Layer 2 of a small transformer language model trained on English Wikipedia (10 layers, counted from 0, width 128).
A neuron's activation on a vector x is GELU(weights . x), where the dot is the dot product.

Input weights of the MLP neurons that the questions are about. A number n stands for (n - 128) times 0.0027.
n39: 99, 119, 99, 109, 130, 86, 139, 118, 111, 88, 150, 218, 136, 178, 136, 101, 129, 112, 164, 132, 90, 62, 157, 103, 99, 123, 87, 121, 97, 163, 134, 114, 83, 119, 153, 149, 100, 170, 168, 139, 187, 106, 108, 150, 93, 90, 142, 166, 158, 177, 115, 104, 53, 143, 117, 111, 139, 140, 87, 132, 138, 127, 116, 92, 89, 171, 120, 151, 73, 177, 137, 162, 128, 132, 90, 89, 113, 119, 154, 97, 121, 76, 117, 129, 144, 141, 123, 147, 143, 134, 108, 86, 110, 116, 177, 109, 168, 141, 107, 93, 97, 154, 140, 146, 145, 139, 96, 113, 108, 122, 130, 161, 111, 134, 158, 84, 94, 89, 152, 167, 122, 145, 104, 119, 148, 124, 198, 110
n126: 112, 104, 131, 73, 152, 67, 126, 111, 105, 122, 166, 105, 98, 139, 139, 189, 82, 187, 177, 142, 142, 134, 139, 161, 103, 159, 136, 77, 193, 84, 96, 191, 97, 112, 133, 118, 115, 98, 135, 121, 155, 186, 126, 166, 114, 110, 105, 101, 162, 194, 118, 68, 176, 182, 85, 147, 80, 149, 149, 174, 129, 160, 122, 176, 101, 164, 157, 140, 113, 137, 169, 143, 88, 138, 82, 88, 129, 106, 103, 101, 54, 190, 130, 119, 179, 62, 143, 152, 144, 114, 185, 115, 120, 81, 36, 137, 69, 144, 155, 155, 80, 160, 146, 148, 133, 37, 178, 139, 71, 154, 156, 176, 152, 151, 173, 96, 111, 112, 145, 68, 123, 168, 111, 109, 158, 130, 165, 138
n178: 113, 150, 97, 136, 144, 117, 113, 89, 102, 141, 154, 121, 86, 71, 137, 178, 139, 149, 155, 123, 167, 135, 152, 96, 115, 104, 109, 140, 94, 136, 93, 117, 113, 164, 149, 107, 176, 87, 135, 69, 144, 191, 154, 136, 131, 157, 128, 97, 122, 95, 149, 102, 125, 139, 104, 127, 140, 117, 115, 139, 121, 104, 125, 140, 122, 174, 133, 107, 157, 135, 63, 126, 110, 137, 99, 137, 122, 159, 135, 135, 117, 110, 145, 127, 181, 140, 123, 97, 73, 147, 90, 134, 137, 109, 126, 147, 148, 134, 117, 143, 150, 117, 104, 122, 141, 134, 174, 152, 159, 131, 146, 171, 138, 129, 112, 146, 125, 150, 168, 155, 123, 148, 170, 81, 119, 159, 167, 137
n193: 180, 81, 132, 89, 206, 142, 93, 124, 146, 110, 108, 134, 79, 117, 136, 151, 73, 174, 146, 118, 127, 94, 139, 166, 160, 109, 126, 109, 102, 99, 150, 148, 72, 71, 130, 121, 137, 168, 93, 118, 182, 126, 112, 144, 73, 97, 172, 74, 107, 97, 147, 107, 150, 97, 132, 109, 110, 126, 100, 129, 135, 134, 128, 120, 130, 173, 119, 121, 191, 115, 146, 97, 70, 130, 85, 159, 160, 154, 151, 113, 177, 152, 153, 137, 128, 105, 147, 126, 99, 86, 89, 130, 143, 96, 130, 155, 148, 106, 166, 142, 148, 152, 198, 55, 117, 72, 136, 94, 94, 108, 146, 115, 115, 138, 250, 136, 81, 136, 138, 198, 127, 155, 59, 136, 147, 180, 104, 187
n269: 161, 99, 161, 88, 196, 116, 163, 188, 172, 86, 171, 116, 160, 124, 127, 187, 125, 124, 88, 201, 129, 72, 138, 148, 131, 124, 171, 153, 146, 120, 171, 104, 123, 121, 89, 210, 213, 150, 135, 132, 115, 96, 106, 129, 121, 151, 97, 135, 135, 113, 141, 157, 193, 116, 81, 135, 106, 170, 107, 148, 151, 158, 156, 176, 88, 140, 186, 134, 136, 156, 150, 103, 145, 74, 126, 137, 166, 145, 148, 146, 131, 171, 31, 121, 138, 119, 170, 114, 87, 139, 156, 93, 130, 87, 76, 164, 107, 127, 150, 38, 111, 173, 93, 136, 167, 139, 129, 116, 143, 92, 99, 116, 161, 146, 125, 121, 180, 103, 123, 57, 132, 142, 138, 150, 107, 114, 122, 135
n306: 145, 160, 88, 179, 140, 146, 142, 133, 134, 183, 132, 156, 130, 96, 92, 146, 167, 153, 173, 116, 108, 122, 143, 139, 126, 177, 164, 66, 111, 125, 126, 109, 157, 146, 63, 218, 95, 132, 67, 117, 69, 234, 95, 162, 124, 154, 163, 146, 137, 135, 71, 114, 172, 111, 112, 152, 140, 117, 51, 161, 103, 124, 191, 130, 104, 168, 121, 166, 111, 183, 106, 130, 215, 95, 111, 117, 135, 143, 145, 161, 80, 161, 145, 147, 89, 119, 87, 136, 147, 135, 114, 143, 134, 157, 144, 105, 124, 119, 115, 110, 62, 109, 77, 141, 151, 120, 142, 175, 179, 98, 137, 137, 136, 109, 163, 119, 93, 137, 111, 102, 137, 117, 139, 156, 146, 113, 84, 79
n346: 167, 184, 129, 139, 129, 91, 126, 111, 166, 146, 105, 168, 137, 121, 141, 127, 176, 147, 139, 90, 110, 133, 120, 115, 175, 158, 144, 126, 121, 115, 104, 69, 125, 198, 139, 103, 123, 114, 93, 92, 144, 120, 117, 168, 114, 157, 86, 126, 124, 121, 125, 131, 119, 90, 124, 176, 105, 169, 182, 158, 175, 117, 115, 157, 102, 164, 150, 105, 84, 101, 93, 120, 131, 194, 181, 154, 125, 164, 115, 103, 150, 121, 133, 124, 190, 165, 103, 131, 169, 190, 88, 119, 150, 144, 113, 199, 124, 135, 176, 195, 132, 132, 105, 132, 73, 78, 126, 73, 178, 144, 94, 133, 117, 149, 161, 88, 94, 158, 147, 183, 156, 133, 103, 90, 135, 86, 161, 92
n348: 124, 130, 83, 55, 123, 155, 141, 122, 86, 163, 119, 110, 85, 168, 109, 150, 107, 193, 149, 92, 135, 108, 173, 134, 137, 155, 176, 122, 89, 141, 115, 76, 71, 116, 169, 137, 109, 128, 146, 115, 120, 93, 115, 152, 132, 139, 162, 188, 93, 118, 107, 93, 123, 123, 105, 81, 144, 88, 161, 111, 115, 136, 94, 169, 155, 178, 137, 148, 191, 78, 162, 96, 61, 136, 113, 138, 108, 136, 168, 97, 122, 107, 130, 123, 178, 178, 73, 119, 78, 115, 126, 89, 170, 102, 159, 166, 85, 109, 147, 125, 144, 93, 143, 163, 127, 130, 68, 128, 108, 108, 96, 97, 103, 100, 147, 107, 81, 127, 149, 155, 196, 182, 161, 124, 94, 121, 148, 141
n387: 151, 170, 132, 184, 95, 164, 82, 142, 148, 102, 82, 126, 124, 131, 94, 102, 123, 190, 95, 149, 145, 155, 173, 125, 168, 122, 156, 144, 155, 95, 128, 150, 106, 146, 159, 178, 190, 86, 105, 172, 111, 152, 135, 152, 215, 117, 141, 137, 132, 146, 97, 183, 120, 131, 112, 110, 95, 170, 99, 130, 102, 116, 77, 178, 78, 148, 144, 98, 132, 168, 136, 123, 97, 133, 106, 65, 164, 80, 82, 154, 123, 66, 110, 162, 102, 133, 194, 63, 116, 180, 166, 63, 120, 133, 149, 117, 154, 179, 150, 149, 83, 139, 143, 97, 91, 126, 176, 90, 69, 147, 122, 141, 114, 127, 94, 135, 97, 75, 85, 100, 131, 138, 112, 66, 140, 128, 121, 121
n389: 137, 153, 137, 102, 86, 177, 114, 107, 143, 150, 111, 198, 96, 120, 155, 123, 125, 148, 113, 135, 116, 154, 146, 88, 39, 93, 152, 130, 124, 170, 96, 91, 107, 173, 137, 166, 128, 100, 142, 142, 57, 92, 106, 99, 118, 98, 119, 190, 127, 137, 126, 151, 125, 113, 142, 147, 163, 100, 99, 103, 114, 139, 105, 187, 96, 94, 105, 107, 146, 145, 124, 76, 143, 96, 145, 151, 129, 137, 130, 142, 204, 152, 126, 94, 138, 108, 104, 212, 210, 145, 88, 178, 131, 93, 104, 100, 165, 114, 138, 119, 103, 161, 142, 119, 138, 134, 106, 119, 112, 133, 110, 122, 133, 181, 187, 106, 139, 166, 152, 163, 96, 173, 136, 113, 144, 146, 102, 157
n415: 96, 156, 118, 88, 135, 72, 174, 140, 181, 94, 135, 129, 130, 163, 111, 169, 83, 162, 116, 197, 133, 132, 176, 142, 116, 79, 109, 130, 109, 82, 113, 132, 87, 117, 122, 153, 113, 107, 96, 165, 133, 138, 102, 92, 143, 100, 90, 154, 143, 128, 144, 76, 119, 99, 131, 130, 96, 151, 122, 105, 75, 116, 155, 78, 85, 178, 89, 150, 127, 55, 133, 93, 168, 82, 134, 85, 140, 128, 85, 86, 105, 83, 105, 136, 127, 147, 111, 119, 136, 127, 152, 142, 210, 126, 116, 143, 188, 154, 117, 191, 126, 116, 130, 158, 123, 150, 131, 142, 157, 107, 93, 173, 85, 142, 122, 105, 163, 152, 96, 142, 151, 123, 130, 157, 140, 135, 143, 104
n418: 76, 130, 134, 76, 159, 156, 85, 125, 156, 89, 123, 122, 140, 74, 168, 100, 129, 97, 174, 106, 103, 168, 47, 140, 117, 67, 159, 168, 161, 83, 142, 76, 193, 75, 156, 161, 70, 141, 165, 142, 149, 201, 175, 105, 142, 124, 67, 125, 110, 129, 140, 78, 135, 137, 115, 108, 105, 117, 148, 123, 155, 175, 127, 101, 126, 117, 111, 101, 172, 69, 181, 100, 125, 96, 80, 98, 159, 181, 97, 136, 151, 125, 97, 113, 135, 20, 107, 109, 118, 131, 87, 178, 153, 103, 182, 154, 171, 114, 94, 163, 110, 102, 131, 130, 123, 77, 93, 141, 111, 136, 156, 149, 172, 167, 74, 106, 79, 143, 98, 155, 142, 155, 216, 101, 144, 145, 100, 73
n444: 86, 109, 46, 92, 131, 143, 91, 154, 169, 104, 116, 117, 67, 131, 84, 160, 132, 91, 121, 162, 122, 137, 137, 92, 188, 140, 197, 137, 140, 154, 124, 113, 106, 82, 111, 119, 108, 149, 173, 81, 147, 148, 163, 154, 92, 167, 123, 195, 185, 164, 146, 157, 70, 115, 128, 114, 127, 81, 190, 152, 201, 191, 121, 164, 155, 146, 111, 136, 123, 169, 146, 125, 119, 102, 139, 89, 153, 163, 146, 93, 83, 107, 123, 86, 110, 188, 46, 117, 110, 144, 104, 148, 170, 113, 161, 182, 162, 108, 208, 104, 129, 105, 131, 67, 100, 115, 51, 109, 131, 75, 145, 162, 139, 170, 182, 97, 140, 72, 137, 104, 142, 85, 137, 70, 96, 117, 140, 155
n468: 109, 93, 136, 56, 104, 156, 182, 60, 123, 103, 88, 97, 118, 121, 135, 126, 110, 144, 150, 171, 141, 118, 49, 99, 168, 125, 186, 146, 169, 165, 135, 114, 152, 199, 149, 112, 140, 128, 102, 161, 120, 187, 148, 94, 133, 99, 167, 86, 138, 111, 137, 138, 120, 137, 123, 153, 74, 161, 114, 115, 152, 92, 157, 152, 96, 134, 122, 70, 145, 148, 139, 81, 104, 175, 200, 145, 119, 79, 113, 140, 168, 86, 175, 130, 149, 73, 121, 195, 157, 103, 98, 135, 120, 119, 152, 141, 128, 74, 127, 152, 104, 191, 138, 81, 137, 119, 110, 111, 148, 156, 117, 159, 148, 141, 153, 65, 131, 133, 114, 108, 77, 119, 141, 98, 148, 55, 168, 108

Each question shows a token from some text and the vector x that enters the MLP there. A number n stands for (n - 128) times 0.055.

" announced": 108, 115, 127, 120, 178, 120, 131, 117, 99, 156, 128, 89, 95, 126, 143, 162, 120, 50, 106, 123, 162, 144, 137, 177, 108, 157, 103, 137, 106, 115, 127, 141, 130, 131, 134, 115, 132, 101, 97, 133, 158, 137, 142, 110, 101, 179, 133, 118, 131, 143, 146, 101, 132, 131, 145, 124, 118, 110, 126, 126, 120, 155, 113, 146, 146, 140, 134, 148, 130, 119, 125, 155, 132, 124, 133, 124, 115, 142, 148, 85, 154, 132, 133, 174, 111, 125, 125, 110, 146, 142, 143, 125, 148, 130, 104, 113, 109, 102, 107, 131, 104, 110, 119, 97, 108, 74, 135, 140, 142, 124, 145, 156, 135, 146, 128, 117, 161, 126, 132, 127, 137, 114, 81, 151, 114, 100, 148, 155
Which neuron fires most, and how strongly? n126, at about 2.5

" 15": 128, 80, 138, 176, 129, 133, 111, 151, 124, 111, 123, 107, 123, 105, 141, 139, 137, 61, 124, 131, 156, 125, 151, 127, 149, 134, 108, 108, 113, 156, 127, 136, 121, 109, 169, 145, 122, 105, 92, 117, 141, 144, 120, 107, 166, 141, 131, 150, 77, 114, 137, 124, 129, 75, 121, 115, 128, 113, 117, 139, 109, 148, 76, 135, 154, 120, 155, 116, 99, 108, 149, 149, 126, 141, 153, 146, 162, 100, 133, 105, 101, 124, 159, 148, 111, 151, 170, 115, 140, 128, 118, 142, 118, 143, 117, 102, 130, 130, 123, 161, 133, 150, 133, 164, 142, 168, 161, 124, 151, 107, 141, 122, 130, 89, 114, 142, 116, 136, 131, 118, 119, 93, 115, 140, 134, 118, 133, 110
Which neuron fires most, and how strongly? n387, at about 0.9

"On": 120, 133, 106, 90, 189, 153, 125, 111, 119, 169, 117, 105, 123, 123, 154, 112, 120, 61, 109, 122, 157, 136, 149, 150, 137, 130, 113, 132, 88, 121, 118, 112, 122, 117, 133, 140, 160, 139, 79, 129, 148, 124, 134, 110, 105, 142, 92, 134, 90, 142, 144, 127, 145, 128, 136, 118, 141, 109, 114, 132, 118, 107, 98, 139, 181, 130, 128, 133, 110, 117, 141, 132, 106, 107, 156, 145, 138, 135, 170, 95, 166, 134, 94, 156, 114, 129, 179, 131, 173, 121, 133, 145, 150, 151, 112, 113, 133, 106, 124, 122, 115, 123, 126, 125, 130, 103, 129, 139, 131, 123, 140, 150, 129, 110, 149, 106, 136, 139, 136, 137, 112, 105, 86, 141, 112, 109, 133, 161
Which neuron lights up most? n193

"fer": 113, 130, 106, 107, 146, 152, 123, 110, 126, 122, 119, 94, 116, 125, 144, 126, 149, 78, 142, 132, 157, 165, 140, 99, 131, 153, 136, 139, 144, 159, 119, 168, 137, 142, 128, 134, 95, 96, 96, 126, 142, 160, 143, 131, 119, 155, 101, 97, 127, 118, 138, 124, 130, 107, 141, 101, 143, 130, 142, 113, 97, 134, 116, 121, 140, 120, 121, 169, 110, 143, 141, 134, 134, 118, 132, 107, 107, 86, 123, 105, 144, 151, 141, 107, 126, 104, 153, 96, 148, 131, 153, 124, 142, 133, 148, 116, 138, 133, 120, 153, 113, 108, 115, 157, 134, 139, 122, 165, 108, 93, 157, 109, 106, 94, 116, 110, 118, 145, 149, 118, 133, 154, 80, 160, 99, 186, 125, 143
Which neuron lights up most? n126

"od": 131, 116, 148, 127, 141, 152, 143, 119, 112, 150, 118, 115, 113, 132, 116, 128, 109, 83, 117, 142, 171, 137, 152, 91, 170, 150, 87, 132, 102, 163, 133, 142, 147, 123, 151, 145, 120, 109, 115, 147, 127, 102, 118, 125, 129, 149, 127, 155, 116, 171, 115, 115, 139, 116, 137, 100, 184, 137, 103, 102, 101, 115, 137, 105, 153, 154, 106, 117, 137, 139, 110, 107, 130, 132, 129, 127, 116, 117, 139, 104, 134, 140, 144, 134, 115, 149, 151, 106, 145, 146, 115, 143, 134, 125, 135, 98, 85, 78, 121, 134, 137, 113, 131, 114, 114, 120, 150, 176, 104, 134, 126, 127, 120, 129, 140, 113, 147, 148, 134, 156, 140, 96, 75, 185, 108, 155, 113, 126
Which neuron fires most, and how strongly? n193, at about 0.71

" ": 116, 99, 155, 159, 137, 169, 136, 124, 136, 126, 135, 111, 119, 116, 152, 88, 121, 49, 145, 134, 154, 161, 124, 123, 138, 143, 102, 123, 107, 143, 132, 139, 126, 135, 145, 122, 147, 125, 81, 102, 147, 123, 132, 109, 144, 119, 148, 157, 139, 142, 114, 124, 158, 105, 114, 108, 128, 110, 102, 136, 83, 139, 146, 117, 128, 121, 126, 151, 138, 121, 132, 132, 121, 132, 105, 143, 153, 107, 109, 102, 137, 106, 141, 115, 70, 141, 201, 144, 128, 154, 92, 142, 117, 148, 109, 119, 147, 143, 132, 152, 115, 120, 126, 161, 135, 153, 134, 123, 113, 146, 132, 141, 145, 92, 104, 144, 112, 142, 126, 116, 130, 103, 137, 162, 131, 117, 116, 114
Which neuron lights up most? n387

" time": 96, 122, 135, 121, 178, 147, 108, 98, 120, 123, 131, 101, 78, 134, 135, 143, 149, 56, 114, 116, 134, 149, 129, 125, 147, 162, 108, 113, 100, 154, 146, 137, 98, 121, 140, 126, 118, 116, 70, 111, 149, 142, 115, 155, 148, 157, 111, 124, 111, 123, 133, 125, 139, 137, 142, 129, 132, 133, 138, 109, 103, 156, 98, 120, 120, 152, 122, 140, 138, 152, 110, 128, 101, 117, 114, 137, 147, 107, 134, 120, 144, 104, 132, 157, 107, 130, 154, 115, 136, 146, 128, 176, 137, 145, 146, 135, 86, 127, 135, 137, 137, 87, 118, 126, 136, 100, 146, 132, 107, 107, 143, 131, 135, 110, 126, 87, 167, 149, 119, 154, 138, 120, 123, 167, 110, 143, 151, 139
Which neuron fires most, and how strongly? n193, at about 1.4

" sign": 116, 102, 128, 142, 206, 123, 111, 120, 112, 158, 142, 115, 119, 127, 122, 148, 149, 48, 107, 140, 146, 135, 149, 114, 106, 175, 104, 127, 133, 136, 132, 141, 135, 153, 158, 128, 136, 116, 73, 115, 170, 142, 151, 110, 118, 185, 102, 133, 142, 113, 133, 121, 133, 110, 132, 129, 155, 108, 121, 99, 107, 133, 111, 136, 120, 123, 119, 134, 127, 123, 153, 114, 133, 143, 131, 120, 120, 108, 135, 126, 123, 157, 121, 142, 95, 118, 142, 82, 112, 158, 132, 112, 160, 131, 103, 112, 128, 110, 114, 148, 123, 118, 139, 135, 110, 123, 130, 154, 128, 116, 145, 149, 127, 138, 98, 143, 132, 119, 100, 112, 143, 116, 88, 165, 142, 103, 144, 132
Which two neurons fire most, strongest first? n178, n269

" named": 113, 94, 113, 107, 175, 138, 150, 99, 82, 107, 139, 79, 93, 120, 146, 176, 158, 66, 133, 108, 154, 148, 109, 105, 112, 130, 124, 106, 108, 109, 124, 130, 147, 133, 129, 125, 126, 129, 132, 141, 159, 125, 164, 118, 157, 178, 132, 92, 131, 138, 136, 99, 133, 146, 123, 138, 158, 123, 136, 134, 117, 146, 109, 125, 130, 114, 142, 132, 147, 151, 134, 136, 125, 118, 125, 138, 124, 155, 150, 104, 135, 87, 138, 154, 104, 110, 104, 127, 154, 147, 144, 131, 145, 140, 92, 136, 94, 114, 118, 136, 108, 120, 117, 124, 113, 108, 138, 130, 113, 122, 139, 140, 141, 117, 147, 124, 136, 161, 114, 136, 127, 142, 87, 166, 108, 106, 153, 146
Which neuron fires most, and how strongly? n126, at about 2.1

"u": 121, 112, 109, 141, 136, 125, 162, 129, 156, 139, 112, 113, 152, 134, 134, 140, 122, 65, 131, 95, 152, 159, 133, 135, 145, 105, 79, 108, 135, 146, 115, 114, 153, 138, 128, 135, 136, 124, 104, 121, 163, 97, 138, 120, 157, 143, 146, 119, 54, 151, 160, 113, 124, 147, 83, 136, 141, 126, 146, 123, 124, 146, 135, 122, 150, 112, 133, 129, 95, 143, 120, 148, 140, 111, 143, 115, 154, 116, 100, 124, 98, 129, 165, 150, 94, 141, 161, 110, 127, 150, 120, 123, 139, 135, 123, 116, 114, 151, 163, 132, 127, 117, 110, 112, 94, 171, 114, 141, 144, 101, 127, 115, 119, 109, 115, 121, 129, 129, 172, 140, 103, 119, 80, 148, 139, 146, 120, 116
Which neuron lights up most? n346

" in": 110, 130, 111, 145, 114, 170, 118, 101, 145, 145, 148, 94, 88, 108, 165, 96, 158, 50, 132, 117, 140, 155, 112, 149, 103, 120, 88, 126, 117, 143, 113, 144, 140, 118, 134, 147, 143, 119, 92, 113, 142, 158, 134, 107, 113, 109, 130, 132, 137, 152, 135, 137, 161, 122, 94, 127, 135, 119, 132, 129, 112, 126, 113, 125, 143, 122, 144, 130, 127, 144, 139, 165, 122, 120, 151, 136, 153, 117, 176, 111, 153, 95, 156, 135, 74, 118, 171, 131, 144, 158, 110, 135, 128, 123, 108, 114, 117, 138, 136, 124, 116, 121, 122, 152, 98, 123, 109, 144, 152, 116, 142, 121, 121, 131, 105, 140, 162, 142, 125, 108, 122, 133, 96, 151, 101, 108, 133, 146
Which neuron lights up most? n306

"en": 136, 122, 93, 109, 153, 110, 147, 115, 144, 123, 115, 78, 141, 143, 135, 125, 132, 88, 108, 144, 163, 122, 127, 135, 120, 129, 80, 117, 114, 145, 132, 117, 167, 129, 155, 131, 114, 141, 111, 133, 135, 123, 149, 140, 163, 171, 148, 160, 103, 149, 102, 123, 125, 134, 145, 120, 194, 128, 121, 117, 105, 117, 94, 99, 126, 104, 117, 153, 136, 131, 136, 124, 146, 126, 107, 129, 107, 121, 148, 133, 93, 102, 160, 130, 110, 156, 195, 120, 120, 148, 113, 103, 143, 112, 156, 86, 129, 135, 139, 124, 139, 118, 118, 167, 137, 131, 174, 149, 108, 146, 119, 129, 110, 120, 108, 117, 122, 119, 131, 154, 142, 106, 99, 153, 149, 117, 109, 94
Which neuron lights up most? n39

"z": 125, 151, 113, 145, 112, 119, 146, 124, 102, 120, 115, 101, 156, 113, 132, 115, 123, 90, 136, 120, 130, 132, 106, 151, 124, 108, 112, 123, 136, 121, 107, 119, 162, 135, 131, 133, 120, 125, 112, 143, 138, 133, 146, 89, 211, 155, 159, 131, 88, 146, 137, 126, 126, 119, 126, 150, 144, 130, 146, 112, 117, 146, 98, 100, 165, 130, 130, 138, 132, 135, 95, 143, 139, 113, 145, 128, 130, 147, 111, 90, 115, 123, 196, 127, 110, 106, 163, 120, 132, 132, 142, 92, 138, 153, 91, 138, 109, 131, 117, 159, 115, 118, 130, 144, 125, 165, 128, 138, 103, 67, 134, 123, 96, 138, 104, 163, 140, 141, 152, 139, 135, 126, 102, 167, 144, 152, 95, 100
Which neuron lights up most? n415

" is": 109, 99, 82, 132, 133, 139, 125, 115, 121, 145, 139, 85, 124, 122, 143, 137, 134, 11, 120, 118, 139, 109, 121, 141, 128, 154, 100, 129, 135, 142, 99, 107, 145, 148, 121, 108, 125, 113, 131, 120, 159, 124, 131, 119, 137, 145, 124, 120, 125, 134, 139, 165, 158, 131, 152, 109, 118, 136, 148, 131, 94, 124, 119, 152, 143, 145, 135, 157, 115, 146, 112, 145, 125, 146, 116, 125, 154, 129, 147, 92, 151, 121, 107, 141, 128, 155, 165, 146, 119, 139, 129, 125, 142, 122, 119, 148, 97, 132, 120, 128, 152, 111, 130, 122, 95, 121, 125, 139, 131, 139, 127, 134, 143, 116, 125, 110, 194, 160, 118, 106, 134, 109, 77, 113, 104, 123, 142, 159
Which neuron lights up most? n444

"s": 131, 120, 135, 111, 141, 126, 117, 133, 81, 122, 120, 106, 120, 83, 182, 127, 100, 89, 159, 95, 151, 145, 135, 134, 120, 153, 92, 151, 123, 143, 139, 109, 128, 151, 134, 115, 127, 116, 122, 116, 139, 129, 137, 99, 143, 131, 170, 144, 102, 117, 146, 132, 148, 141, 137, 158, 115, 142, 130, 114, 118, 127, 132, 110, 121, 113, 100, 148, 110, 118, 104, 150, 89, 114, 140, 107, 139, 116, 102, 138, 157, 107, 152, 148, 112, 119, 167, 119, 163, 137, 126, 118, 132, 129, 136, 141, 89, 148, 161, 123, 97, 143, 127, 183, 107, 116, 135, 172, 120, 143, 120, 113, 85, 130, 118, 141, 154, 160, 134, 127, 142, 134, 83, 144, 123, 100, 129, 116
Which neuron lights up most? n468

" 18": 109, 89, 140, 159, 131, 150, 129, 138, 119, 124, 126, 116, 128, 93, 134, 134, 154, 48, 131, 118, 143, 132, 146, 129, 122, 122, 74, 110, 103, 156, 120, 112, 123, 107, 179, 112, 124, 121, 107, 122, 142, 149, 126, 116, 174, 127, 138, 154, 88, 119, 125, 157, 143, 82, 111, 115, 136, 106, 112, 148, 119, 120, 99, 147, 131, 146, 163, 99, 91, 99, 139, 151, 102, 130, 146, 151, 145, 110, 127, 118, 108, 117, 150, 142, 100, 146, 174, 123, 139, 129, 104, 128, 134, 169, 126, 116, 115, 152, 112, 133, 121, 154, 150, 167, 145, 174, 159, 128, 159, 141, 115, 132, 120, 121, 131, 131, 124, 130, 132, 101, 129, 122, 121, 140, 149, 109, 126, 116
Which neuron lights up most? n387

"fin": 119, 106, 139, 133, 173, 132, 118, 141, 89, 112, 128, 129, 102, 139, 127, 152, 126, 54, 130, 129, 160, 151, 151, 96, 147, 163, 79, 149, 106, 129, 102, 148, 116, 135, 128, 113, 118, 154, 125, 136, 171, 129, 142, 146, 140, 155, 93, 142, 136, 139, 116, 123, 135, 120, 135, 105, 143, 137, 142, 134, 113, 133, 106, 70, 104, 127, 112, 147, 122, 115, 90, 161, 119, 132, 126, 144, 130, 99, 127, 113, 117, 124, 161, 125, 118, 143, 130, 109, 131, 134, 140, 110, 134, 120, 124, 129, 136, 119, 97, 116, 137, 120, 135, 159, 101, 122, 172, 189, 90, 131, 135, 132, 124, 138, 127, 89, 154, 135, 138, 140, 138, 129, 80, 171, 143, 124, 126, 115
Which neuron lights up most? n39

"ent": 102, 129, 144, 126, 154, 147, 113, 118, 115, 162, 109, 104, 132, 130, 125, 123, 130, 84, 114, 130, 156, 118, 176, 140, 112, 155, 117, 119, 99, 138, 131, 135, 166, 120, 139, 118, 94, 137, 78, 126, 153, 122, 125, 104, 129, 153, 136, 145, 105, 153, 127, 116, 159, 111, 141, 144, 131, 133, 131, 118, 116, 119, 92, 119, 170, 121, 100, 146, 150, 144, 128, 133, 122, 129, 136, 137, 92, 115, 165, 106, 129, 133, 153, 116, 125, 126, 167, 110, 128, 94, 125, 114, 165, 156, 164, 116, 135, 87, 132, 113, 133, 123, 116, 134, 140, 118, 147, 157, 114, 98, 164, 104, 97, 119, 108, 138, 137, 112, 150, 145, 95, 110, 84, 176, 120, 156, 113, 145
Which neuron lights up most? n193

"===": 100, 96, 99, 92, 133, 151, 128, 144, 121, 169, 123, 129, 111, 111, 162, 141, 144, 35, 126, 130, 143, 152, 155, 128, 141, 146, 101, 135, 110, 134, 114, 114, 110, 138, 132, 150, 136, 102, 82, 145, 149, 128, 119, 122, 110, 118, 122, 108, 110, 110, 149, 137, 158, 124, 112, 88, 121, 133, 147, 145, 109, 108, 125, 125, 146, 119, 138, 146, 116, 113, 98, 145, 119, 146, 125, 104, 150, 144, 157, 103, 148, 156, 164, 160, 90, 119, 170, 121, 174, 155, 123, 145, 137, 162, 120, 130, 119, 135, 132, 132, 156, 139, 124, 116, 105, 134, 108, 117, 106, 153, 117, 158, 128, 111, 119, 116, 147, 159, 134, 115, 131, 103, 115, 102, 120, 127, 117, 121
Which neuron lights up most? n346

" January": 125, 100, 124, 134, 126, 133, 96, 126, 113, 147, 110, 95, 97, 128, 145, 108, 151, 57, 98, 111, 151, 136, 150, 132, 116, 131, 100, 132, 83, 139, 139, 110, 138, 122, 141, 126, 148, 138, 83, 123, 133, 141, 125, 89, 122, 123, 146, 125, 89, 89, 128, 146, 155, 112, 98, 146, 125, 124, 129, 137, 120, 145, 105, 110, 159, 143, 141, 126, 106, 117, 132, 151, 92, 138, 144, 124, 124, 129, 157, 143, 102, 118, 180, 131, 112, 133, 161, 114, 117, 113, 130, 118, 161, 118, 111, 123, 127, 101, 132, 148, 127, 162, 130, 126, 129, 144, 124, 155, 160, 77, 136, 155, 114, 155, 156, 156, 125, 148, 147, 124, 129, 120, 99, 191, 133, 110, 148, 147
Which two neurons fire most, strongest first? n193, n178

" to": 118, 147, 112, 142, 137, 152, 120, 108, 125, 144, 137, 103, 116, 84, 141, 124, 124, 47, 106, 95, 139, 150, 158, 115, 138, 123, 55, 138, 114, 130, 135, 123, 137, 154, 150, 129, 135, 103, 112, 143, 163, 117, 115, 120, 110, 143, 133, 132, 126, 163, 137, 124, 148, 129, 105, 109, 127, 133, 135, 113, 106, 133, 112, 134, 170, 118, 115, 121, 137, 145, 133, 115, 117, 146, 129, 138, 145, 92, 179, 118, 167, 133, 141, 149, 112, 120, 165, 123, 156, 162, 95, 169, 124, 106, 95, 137, 111, 133, 132, 131, 113, 127, 133, 132, 105, 111, 110, 162, 170, 103, 113, 131, 136, 136, 109, 113, 150, 152, 128, 115, 121, 115, 90, 164, 97, 133, 140, 153
The three highest activations, in order: n389, n178, n346

"0": 124, 94, 101, 147, 145, 114, 144, 111, 116, 114, 129, 114, 112, 97, 141, 114, 125, 90, 108, 124, 147, 116, 132, 147, 123, 137, 113, 110, 154, 147, 151, 147, 151, 116, 142, 127, 101, 128, 141, 122, 131, 131, 139, 119, 147, 169, 134, 145, 89, 140, 96, 93, 136, 96, 136, 107, 146, 133, 140, 86, 136, 149, 102, 120, 157, 141, 126, 119, 113, 145, 105, 159, 132, 166, 128, 144, 143, 106, 108, 136, 126, 97, 167, 136, 132, 101, 157, 126, 181, 134, 107, 122, 126, 133, 94, 111, 113, 136, 107, 141, 115, 117, 132, 168, 168, 151, 107, 154, 103, 111, 134, 122, 158, 81, 111, 142, 157, 124, 143, 134, 131, 125, 136, 177, 111, 171, 135, 96
Which two neurons fire most, strongest first? n418, n39

" December": 104, 106, 136, 155, 116, 135, 89, 124, 116, 148, 108, 111, 87, 130, 147, 122, 134, 47, 92, 100, 149, 129, 161, 131, 120, 125, 101, 131, 98, 140, 143, 113, 120, 132, 142, 125, 134, 137, 84, 125, 144, 147, 112, 92, 109, 122, 137, 116, 64, 103, 132, 115, 166, 124, 108, 149, 128, 125, 131, 120, 133, 151, 116, 122, 154, 148, 137, 127, 105, 127, 123, 169, 106, 128, 165, 129, 132, 125, 145, 129, 126, 122, 178, 147, 117, 128, 143, 110, 122, 143, 149, 122, 148, 125, 130, 137, 120, 120, 119, 152, 113, 149, 128, 122, 117, 146, 119, 149, 163, 72, 140, 131, 113, 150, 148, 150, 132, 137, 160, 149, 117, 105, 94, 179, 119, 121, 143, 148
Which neuron lights up most? n193